Layer 2 of a small transformer language model trained on English Wikipedia (8 layers, counted from 0, width 128).
A neuron's activation on a vector x is ReLU(gate . x) times (in . x), where the dot is the dot product.

Input weights of the MLP neurons that the questions are about. A number n stands for (n - 500) times 0.0017.
n109 gate: 530 348 490 355 578 487 566 317 617 475 641 438 593 442 544 219 484 789 629 673 571 454 631 507 466 617 610 322 549 757 713 497 647 514 676 703 591 595 513 626 384 484 595 497 537 452 426 555 381 425 568 465 251 392 654 402 565 497 513 480 297 476 619 602 337 523 425 383 439 624 307 469 320 624 474 569 490 517 344 603 410 615 470 509 544 679 660 483 497 378 520 597 477 573 355 544 710 394 455 637 623 507 693 736 395 418 566 493 535 591 338 476 435 339 460 527 497 523 539 550 451 385 541 575 642 535 457 497
n126 gate: 534 977 722 259 415 516 653 208 345 549 287 488 407 427 605 674 533 449 479 550 402 421 468 413 801 279 545 417 455 509 325 500 504 207 381 488 427 687 617 389 458 417 386 434 629 593 508 487 356 394 635 456 623 455 572 513 492 409 380 414 454 213 570 636 444 464 487 554 317 479 522 752 513 382 594 441 460 624 529 649 312 595 492 580 705 373 557 425 736 348 558 641 488 337 205 389 371 344 556 385 568 529 757 395 312 89 435 300 598 630 686 746 612 709 446 432 554 656 318 516 496 393 492 610 492 520 487 492
n159 gate: 548 583 454 530 502 344 511 438 543 446 465 580 368 510 540 438 617 598 371 634 328 440 452 614 493 452 411 608 535 456 318 505 517 557 474 446 466 536 584 497 542 536 536 562 472 476 531 482 369 606 549 435 649 428 437 520 596 512 397 562 540 485 585 528 621 524 811 525 410 398 543 570 374 489 430 419 570 477 325 633 571 479 632 496 792 455 545 415 597 352 530 537 462 478 564 601 512 587 519 557 510 543 481 559 526 540 393 505 476 358 490 539 516 629 367 530 395 500 534 535 556 549 442 608 612 454 416 512
n267 gate: 476 429 792 573 614 606 382 521 633 449 596 560 492 418 390 541 361 401 492 136 455 428 442 496 560 399 551 276 719 367 334 496 694 381 241 274 366 566 411 216 585 492 546 237 662 555 550 336 582 520 606 388 522 587 539 295 657 626 359 627 347 406 480 355 515 574 344 622 715 671 223 330 828 548 373 591 352 384 556 444 565 507 239 612 459 645 468 299 537 632 428 437 588 276 627 389 527 434 593 467 603 568 539 474 664 686 437 349 351 512 398 405 396 353 741 383 488 787 524 557 384 248 396 336 476 430 504 377
n271 gate: 370 609 540 766 382 458 601 726 637 363 409 464 312 418 383 320 369 636 731 460 533 464 485 716 552 674 473 559 476 591 319 316 457 640 713 477 441 356 528 442 393 366 427 595 589 793 403 663 426 669 398 500 412 445 601 655 600 672 600 615 749 488 448 488 477 395 508 496 463 386 513 682 464 781 560 519 539 467 708 576 68 222 175 521 569 725 377 697 239 442 480 457 291 496 418 726 508 461 636 422 533 528 512 433 415 409 642 633 283 390 582 525 439 599 408 584 356 313 339 364 470 418 535 635 329 597 621 582
n109 in: 633 470 579 418 451 476 513 427 610 600 531 574 497 612 412 420 445 577 426 475 433 413 533 523 326 409 829 497 623 333 337 485 399 462 503 434 655 420 503 433 474 369 580 444 650 521 353 620 592 442 738 608 387 521 383 532 234 485 587 466 491 551 376 305 326 445 548 459 593 683 560 471 553 258 386 630 536 487 410 388 397 594 629 451 362 540 503 509 585 512 379 333 525 545 741 291 532 629 596 394 551 612 539 593 673 406 516 543 417 513 561 366 578 586 569 421 559 620 637 459 387 510 542 519 500 572 500 488
n126 in: 588 581 305 768 577 541 326 423 563 504 578 356 518 512 333 689 227 585 403 544 581 649 473 400 562 341 739 446 395 622 496 581 364 561 577 626 149 565 552 536 569 357 372 383 464 389 458 471 613 570 572 580 396 496 550 492 518 429 398 477 310 396 457 520 572 109 524 242 484 708 751 589 365 573 559 597 576 764 531 307 635 496 636 359 536 358 551 587 492 637 787 646 465 614 396 391 608 199 382 683 359 476 427 607 540 511 656 508 448 440 577 347 398 356 756 747 425 660 419 389 635 453 477 407 617 668 555 365
n159 in: 481 515 404 661 404 555 533 395 542 599 531 558 458 371 378 557 359 511 541 511 386 495 477 483 601 487 422 336 500 445 614 245 487 478 457 505 461 373 431 492 495 555 457 479 588 474 556 528 527 459 592 551 567 406 439 435 456 465 455 573 426 468 657 679 365 505 595 505 505 647 360 484 261 436 424 565 451 312 445 587 332 551 420 516 487 483 609 577 613 564 458 554 484 393 406 361 505 541 684 391 514 566 380 567 581 512 588 540 412 487 346 708 448 633 574 505 410 508 345 612 554 429 485 519 479 459 409 451
n267 in: 277 529 628 581 431 644 441 546 241 576 581 555 538 612 409 420 515 485 534 294 572 344 525 610 375 496 631 437 349 515 511 678 250 428 450 619 526 702 410 668 335 624 599 589 515 587 450 438 653 387 371 719 541 551 450 625 593 489 560 493 549 420 615 550 564 253 546 650 354 591 564 389 350 565 360 419 536 665 574 534 391 418 625 516 274 539 684 366 322 359 530 714 586 604 561 361 415 540 734 212 439 571 276 566 555 243 442 496 362 470 322 508 508 644 273 564 333 733 496 724 407 560 539 675 433 468 472 296
n271 in: 559 606 456 687 422 459 443 522 465 369 461 532 527 570 432 725 318 485 303 453 511 583 358 359 513 591 327 515 468 463 409 542 496 644 452 482 412 629 544 652 490 424 576 496 584 542 625 587 659 465 294 267 540 525 514 452 433 376 320 333 442 596 486 481 448 556 515 416 522 445 270 359 282 334 403 527 650 281 244 431 464 322 419 557 642 416 443 232 419 573 493 465 392 444 478 393 432 503 56 515 248 471 451 422 781 565 579 647 620 511 447 478 332 407 363 644 482 521 532 663 423 640 787 415 371 413 632 463

Each question shows a token from some text and the vector x that enters the MLP there. A number n stands for (n - 500) times 0.0082.

"ing": 545 444 510 490 476 311 465 667 454 387 653 394 454 520 466 394 396 567 655 502 462 516 408 526 660 514 534 531 369 553 604 627 622 469 543 423 623 482 437 516 538 394 563 445 316 388 412 306 627 674 354 519 552 624 236 579 423 334 613 638 507 520 393 483 295 626 500 519 501 511 401 482 618 569 410 472 569 504 338 645 469 474 655 371 691 693 372 465 473 502 530 438 404 298 651 370 475 588 485 504 435 468 342 439 477 610 530 278 381 363 432 539 538 490 591 417 500 464 425 659 645 388 475 620 605 589 495 450
Which of these neurons fires most? n159

"c": 441 525 531 539 547 467 434 439 385 470 594 422 584 534 439 448 449 396 667 493 505 681 309 602 531 594 546 536 556 521 536 650 378 458 532 431 525 518 430 401 555 394 481 492 394 357 422 620 455 485 481 624 580 560 498 395 468 653 611 615 397 460 541 599 543 517 339 604 532 571 292 512 427 669 482 348 633 548 479 419 460 466 465 437 564 694 361 397 707 418 589 553 594 492 696 542 442 629 522 519 159 599 291 457 432 230 445 470 402 420 504 618 571 426 375 527 547 469 534 587 582 473 532 493 545 528 503 410
Which of these neurons fires most? n267

"u": 517 476 461 570 469 371 568 382 397 464 606 93 517 506 457 537 361 326 689 375 434 675 252 436 763 578 512 395 484 585 481 704 618 346 512 401 511 627 446 508 449 468 459 312 519 534 424 339 623 469 492 564 408 655 490 596 526 347 562 344 431 561 577 374 372 358 492 474 760 427 481 447 361 485 536 373 523 517 554 457 503 593 521 507 605 551 414 480 467 395 438 528 384 348 572 577 412 703 476 539 413 595 441 442 471 450 622 305 486 383 634 456 616 288 418 444 463 514 455 616 372 448 443 632 590 547 680 463
Which of these neurons fires most? n126

"a": 435 469 648 465 430 517 459 555 482 479 638 332 398 522 633 390 386 483 757 351 565 604 323 519 528 467 529 567 485 520 582 626 468 443 554 548 725 554 403 454 677 560 455 399 580 377 722 538 578 472 483 513 496 597 530 353 708 507 574 432 461 420 383 589 439 547 411 382 639 529 332 503 442 441 427 441 537 620 466 535 625 516 681 347 699 569 344 515 509 415 543 520 470 405 350 647 538 680 498 353 423 429 354 532 575 523 468 364 392 366 659 498 757 390 467 409 486 549 435 681 466 428 541 444 523 620 681 512
Which of these neurons fires most? n267

"ic": 517 410 408 695 617 305 471 441 349 380 610 337 499 604 556 434 440 539 599 388 494 551 212 550 602 545 564 466 595 428 593 489 614 556 493 359 577 565 562 450 533 425 375 328 617 529 415 469 643 460 475 525 423 556 347 395 363 407 583 510 642 533 550 607 460 480 339 448 610 389 359 417 450 457 451 457 362 499 295 649 447 464 453 471 450 446 283 379 465 281 411 519 582 490 487 509 513 659 585 530 276 399 342 553 419 392 549 388 370 278 672 335 558 388 547 406 560 572 573 638 654 421 418 587 480 550 621 401
Which two neurons fire most, strongest first? n267, n271

"l": 641 475 498 561 590 354 404 447 520 398 599 263 562 611 380 296 382 554 570 412 476 586 342 650 499 499 502 577 437 739 466 744 529 522 507 690 561 467 430 474 353 492 477 499 581 379 497 384 422 562 596 641 655 701 360 609 493 378 501 313 542 521 393 528 363 505 426 478 585 488 522 382 549 632 527 412 547 461 445 448 434 547 478 316 476 600 322 434 510 403 636 514 485 482 515 534 378 735 449 578 208 555 356 386 509 482 563 404 428 416 510 525 382 523 631 563 629 536 523 621 608 503 544 554 700 550 523 504
Which of these neurons fires most? n109

" ": 605 450 529 480 415 481 475 600 388 476 621 238 681 604 480 457 556 421 619 419 487 666 424 442 661 468 636 469 476 477 458 444 391 445 639 415 506 472 507 468 496 579 434 361 570 405 429 496 424 424 408 576 541 613 281 526 336 524 514 448 413 536 565 494 342 658 377 465 624 388 334 427 470 469 489 497 599 513 373 412 443 402 561 532 507 604 514 445 643 324 458 511 388 495 534 628 391 625 447 623 530 462 538 639 662 387 676 397 455 374 568 513 581 517 340 430 586 559 269 535 751 376 578 398 548 521 709 469
Which of these neurons fires most? n109

"ation": 528 484 407 471 356 318 508 440 444 445 735 331 559 391 500 430 578 568 665 574 384 418 269 453 792 470 534 633 425 507 627 610 559 396 633 451 573 375 473 281 652 509 451 407 477 533 470 613 484 443 424 546 503 414 388 388 428 422 490 564 446 441 530 380 470 449 456 626 432 393 452 401 429 347 489 438 552 525 354 553 622 581 549 490 559 570 448 318 336 370 575 440 427 340 505 474 391 682 516 409 260 431 378 511 651 357 451 369 428 473 420 576 528 394 568 562 508 309 503 641 542 412 373 570 461 462 609 624
Which of these neurons fires most? n159

"ill": 498 599 396 435 545 274 380 375 441 403 493 339 655 605 491 415 566 651 634 617 440 458 291 415 549 598 668 500 556 389 530 636 544 430 518 391 531 615 410 536 453 506 452 456 387 538 503 540 614 554 304 465 636 558 375 447 500 273 290 442 635 597 544 717 460 480 428 487 683 478 612 475 429 442 576 475 441 504 239 513 421 606 451 439 685 551 624 585 753 414 581 552 358 590 559 419 471 581 649 669 451 492 486 611 640 400 612 428 455 354 463 282 545 385 499 533 682 506 381 545 622 506 490 465 533 636 600 440
Which of these neurons fires most? n126

" M": 432 528 293 462 346 506 515 487 481 440 657 126 436 318 505 498 422 388 809 487 490 670 480 700 350 452 634 547 546 376 507 565 412 575 635 572 382 563 487 534 477 420 337 353 488 405 425 487 535 474 370 338 592 664 432 417 500 274 499 536 348 593 562 474 423 601 394 541 452 304 342 439 533 647 631 506 580 494 454 519 516 591 620 493 505 600 510 542 661 437 630 375 612 308 603 446 366 558 618 611 514 501 489 432 766 406 638 417 476 352 716 547 639 612 479 509 565 211 162 640 669 606 511 601 675 419 749 457
Which two neurons fire most, strongest first? n271, n126

"t": 602 511 523 608 468 222 374 389 522 397 494 241 554 385 454 446 454 592 533 468 428 535 456 581 704 518 648 672 340 609 601 553 586 606 509 507 709 472 347 397 457 480 530 497 517 398 526 476 551 428 484 489 618 578 462 608 366 476 469 496 447 478 489 413 476 376 417 472 569 557 449 511 671 469 390 563 554 491 396 463 566 522 428 386 607 470 543 538 435 281 690 518 359 519 541 438 481 566 447 592 253 603 406 395 512 256 399 363 473 555 502 401 617 477 504 561 567 356 479 530 775 471 500 493 662 461 503 641
Which of these neurons fires most? n126

" p": 506 447 228 557 189 290 484 412 464 546 781 322 522 375 463 357 506 364 691 633 340 650 282 650 625 412 518 591 731 518 508 545 347 592 620 666 524 408 753 471 536 415 504 338 424 415 433 548 457 639 467 554 492 749 368 416 418 412 568 609 507 670 511 409 467 578 524 408 409 472 471 475 516 460 703 406 475 524 496 543 397 528 626 458 573 601 410 507 615 400 707 476 568 370 725 659 487 709 700 526 539 451 539 447 657 263 610 432 394 403 571 303 475 611 370 358 391 551 189 600 778 519 494 491 552 490 660 247
Which of these neurons fires most? n159

" the": 432 762 309 662 446 381 628 493 386 485 590 325 427 349 591 310 396 535 732 528 416 487 351 487 656 350 601 518 570 504 625 600 406 568 723 305 632 414 541 583 377 490 505 351 498 441 461 552 506 523 383 489 483 541 235 591 334 304 549 575 395 540 389 445 388 602 469 449 470 410 353 387 547 440 486 375 529 508 412 570 462 584 633 314 367 465 571 474 471 340 510 439 576 420 572 654 467 545 428 568 522 468 607 464 657 385 551 483 492 522 527 414 597 604 675 398 543 329 338 486 687 450 528 467 564 510 551 494
Which of these neurons fires most? n109

"y": 401 598 563 655 490 440 458 417 602 456 475 157 538 446 676 450 512 418 609 590 516 515 245 388 593 499 510 557 498 456 452 631 508 476 492 292 561 390 356 563 409 445 461 551 357 535 563 600 536 526 375 462 558 389 407 334 431 428 485 646 649 639 466 604 406 508 340 477 713 561 578 546 476 517 347 531 700 458 363 372 453 550 573 379 559 473 534 403 504 519 643 515 454 436 331 549 542 643 661 522 514 467 441 533 623 465 612 473 519 434 607 391 624 434 576 351 544 380 390 488 681 449 474 429 427 627 626 447
Which of these neurons fires most? n271

"ort": 619 482 464 514 357 377 437 404 372 653 624 435 400 439 514 312 479 532 586 682 598 474 222 574 649 304 631 429 419 451 580 503 543 546 499 387 612 570 433 425 562 512 419 413 440 445 642 537 535 450 381 354 374 386 411 369 522 403 536 530 557 489 450 349 510 348 475 405 598 422 416 394 550 486 540 402 551 436 403 436 450 543 331 445 642 681 305 662 487 547 392 561 389 386 503 508 445 734 586 663 482 483 341 516 429 315 520 329 406 354 508 529 237 516 588 543 315 275 402 598 787 493 585 629 572 458 642 516
Which two neurons fire most, strongest first? n159, n271

"k": 619 494 446 645 515 455 471 472 478 430 528 415 443 461 612 450 446 438 588 343 549 432 396 567 420 495 607 606 568 431 530 652 452 431 450 519 701 515 432 524 444 418 486 467 543 429 508 419 612 421 320 511 773 542 422 378 386 526 468 531 440 431 621 598 315 411 507 551 551 508 408 353 497 444 413 398 562 383 426 457 610 662 589 379 599 529 494 457 712 393 570 678 490 617 604 440 446 707 617 562 510 754 401 489 521 549 506 359 438 319 624 496 452 600 475 422 460 541 375 628 592 542 468 399 556 490 638 582
Which two neurons fire most, strongest first? n267, n159

"om": 537 648 191 417 491 340 475 457 600 549 517 171 405 346 442 575 513 289 624 532 447 559 314 575 626 455 642 594 408 594 572 692 550 538 476 583 598 603 527 489 498 444 271 299 535 266 406 475 611 533 387 475 530 616 405 463 397 544 433 526 462 433 455 244 318 385 475 644 547 452 453 344 442 389 561 359 493 493 252 616 573 414 488 544 459 632 582 483 715 594 514 458 743 585 502 511 568 729 462 429 170 472 461 572 468 443 431 423 401 425 602 375 562 413 544 319 831 529 407 545 694 441 513 611 498 592 614 710
Which of these neurons fires most? n126

"ed": 557 388 655 620 438 373 426 475 498 560 559 296 588 575 459 432 440 479 599 427 587 403 334 510 610 487 581 597 455 580 607 394 489 352 578 345 659 425 226 494 571 556 508 311 518 289 466 572 583 587 352 360 597 685 453 458 560 414 539 501 454 450 524 320 414 581 558 614 466 488 349 421 606 462 633 405 638 427 487 521 354 549 572 441 572 581 433 444 474 453 539 362 542 539 544 347 325 667 504 549 359 542 463 610 438 361 507 389 490 442 466 590 678 383 395 299 395 446 485 520 467 447 473 541 537 485 610 396
Which of these neurons fires most? n267

"v": 601 608 315 566 382 392 503 381 426 622 601 350 522 518 571 538 525 519 574 472 393 686 247 583 613 567 762 547 457 503 586 639 537 391 562 598 554 530 584 398 659 344 472 469 461 393 494 544 505 419 351 508 463 545 489 406 559 518 570 491 511 403 395 687 517 436 296 409 696 357 258 419 650 558 545 563 425 414 547 486 491 586 559 492 575 512 457 542 565 305 438 603 488 562 651 460 511 642 494 426 411 594 580 566 487 540 428 432 494 376 663 547 611 417 440 626 533 386 459 519 540 581 629 408 644 432 543 456
Which neuron fires most, and how strongly? n126, at about 0.64

" l": 597 419 425 463 367 277 352 515 477 373 668 375 569 583 383 308 395 290 625 497 437 536 386 470 534 435 477 485 345 579 497 619 344 517 597 468 558 357 557 433 284 487 349 323 444 343 503 583 345 643 444 601 497 662 372 438 461 271 536 557 349 512 527 421 419 673 355 591 600 425 351 488 471 506 695 451 559 321 417 631 282 588 652 341 559 552 520 473 430 199 402 367 505 501 564 579 387 813 569 527 549 428 632 443 843 386 508 505 436 361 447 386 608 530 633 524 571 571 408 497 709 633 437 591 623 503 659 369
Which two neurons fire most, strongest first? n109, n159

"o": 522 533 525 708 617 388 491 563 418 484 451 432 501 433 437 401 341 376 778 516 543 643 366 661 652 419 445 450 463 621 541 549 407 426 440 731 699 525 372 477 478 600 234 489 456 426 521 410 525 613 582 430 673 512 419 555 601 510 517 485 612 497 411 513 459 441 377 458 708 444 419 383 406 609 591 549 705 469 323 377 505 391 691 415 567 660 412 561 546 278 537 486 425 466 373 509 461 698 462 612 344 500 414 488 565 404 396 363 437 490 635 350 627 444 419 387 476 387 689 673 619 476 510 507 340 521 745 511
Which neuron fires most, and how strongly? n271, at about 3.6

"ou": 607 684 396 413 650 433 581 474 384 488 558 325 443 444 390 313 593 525 600 760 470 531 379 461 582 548 487 368 480 562 590 734 504 546 675 432 604 547 558 555 636 399 359 440 386 390 391 529 642 628 402 605 258 499 613 604 462 378 496 479 451 475 380 443 451 670 417 557 541 533 368 526 432 428 288 550 536 603 472 528 577 610 546 404 572 638 760 484 425 581 382 380 588 552 556 412 471 785 526 498 512 717 501 537 392 448 702 356 504 342 532 522 486 355 586 367 726 402 432 532 702 340 497 725 479 435 749 578
Which neuron fires most, and how strongly? n109, at about 6.8

"gh": 546 476 393 599 492 399 497 504 382 481 594 387 429 421 660 293 508 577 585 611 508 616 392 474 579 513 600 516 667 504 520 643 543 429 779 345 543 387 581 619 479 512 468 424 329 497 423 618 634 462 363 460 377 560 443 620 459 415 477 402 367 475 378 658 539 528 530 705 581 674 460 450 459 454 373 438 468 539 434 401 353 538 544 400 595 506 617 566 434 392 458 558 605 574 501 318 481 532 512 603 411 644 466 430 557 569 557 413 496 388 378 289 525 409 548 458 675 523 397 594 624 411 448 557 550 562 710 391
Which neuron fires most, and how strongly? n109, at about 4.3

":": 470 581 386 579 543 250 495 520 422 478 550 235 393 585 555 594 518 389 739 496 559 675 565 504 527 408 500 373 595 631 464 629 531 366 636 458 528 443 422 520 533 591 579 365 373 478 456 511 422 365 396 555 476 487 426 491 595 340 555 566 320 564 507 472 258 515 365 575 416 492 281 493 597 564 474 618 591 523 467 616 426 386 488 430 422 630 470 291 570 529 348 623 348 421 637 504 442 559 423 542 315 382 400 455 527 489 440 432 377 391 480 574 536 714 544 404 468 490 366 657 735 567 391 495 544 486 626 402
Which of these neurons fires most? n267

"e": 485 437 489 527 343 411 434 540 526 324 448 315 575 494 441 464 340 605 716 460 489 687 401 740 710 378 553 516 577 548 473 612 422 452 517 606 655 483 410 555 645 486 466 481 328 550 612 509 454 575 477 467 624 680 236 647 521 402 483 421 623 431 440 443 597 515 401 377 625 320 425 423 497 588 515 406 579 461 424 545 482 477 569 491 528 563 354 404 524 373 647 477 432 395 503 440 314 769 342 605 313 690 448 489 564 553 578 503 392 599 544 389 542 420 478 315 498 436 446 708 591 599 560 502 542 434 499 529
Which neuron fires most, and how strongly? n271, at about 4.4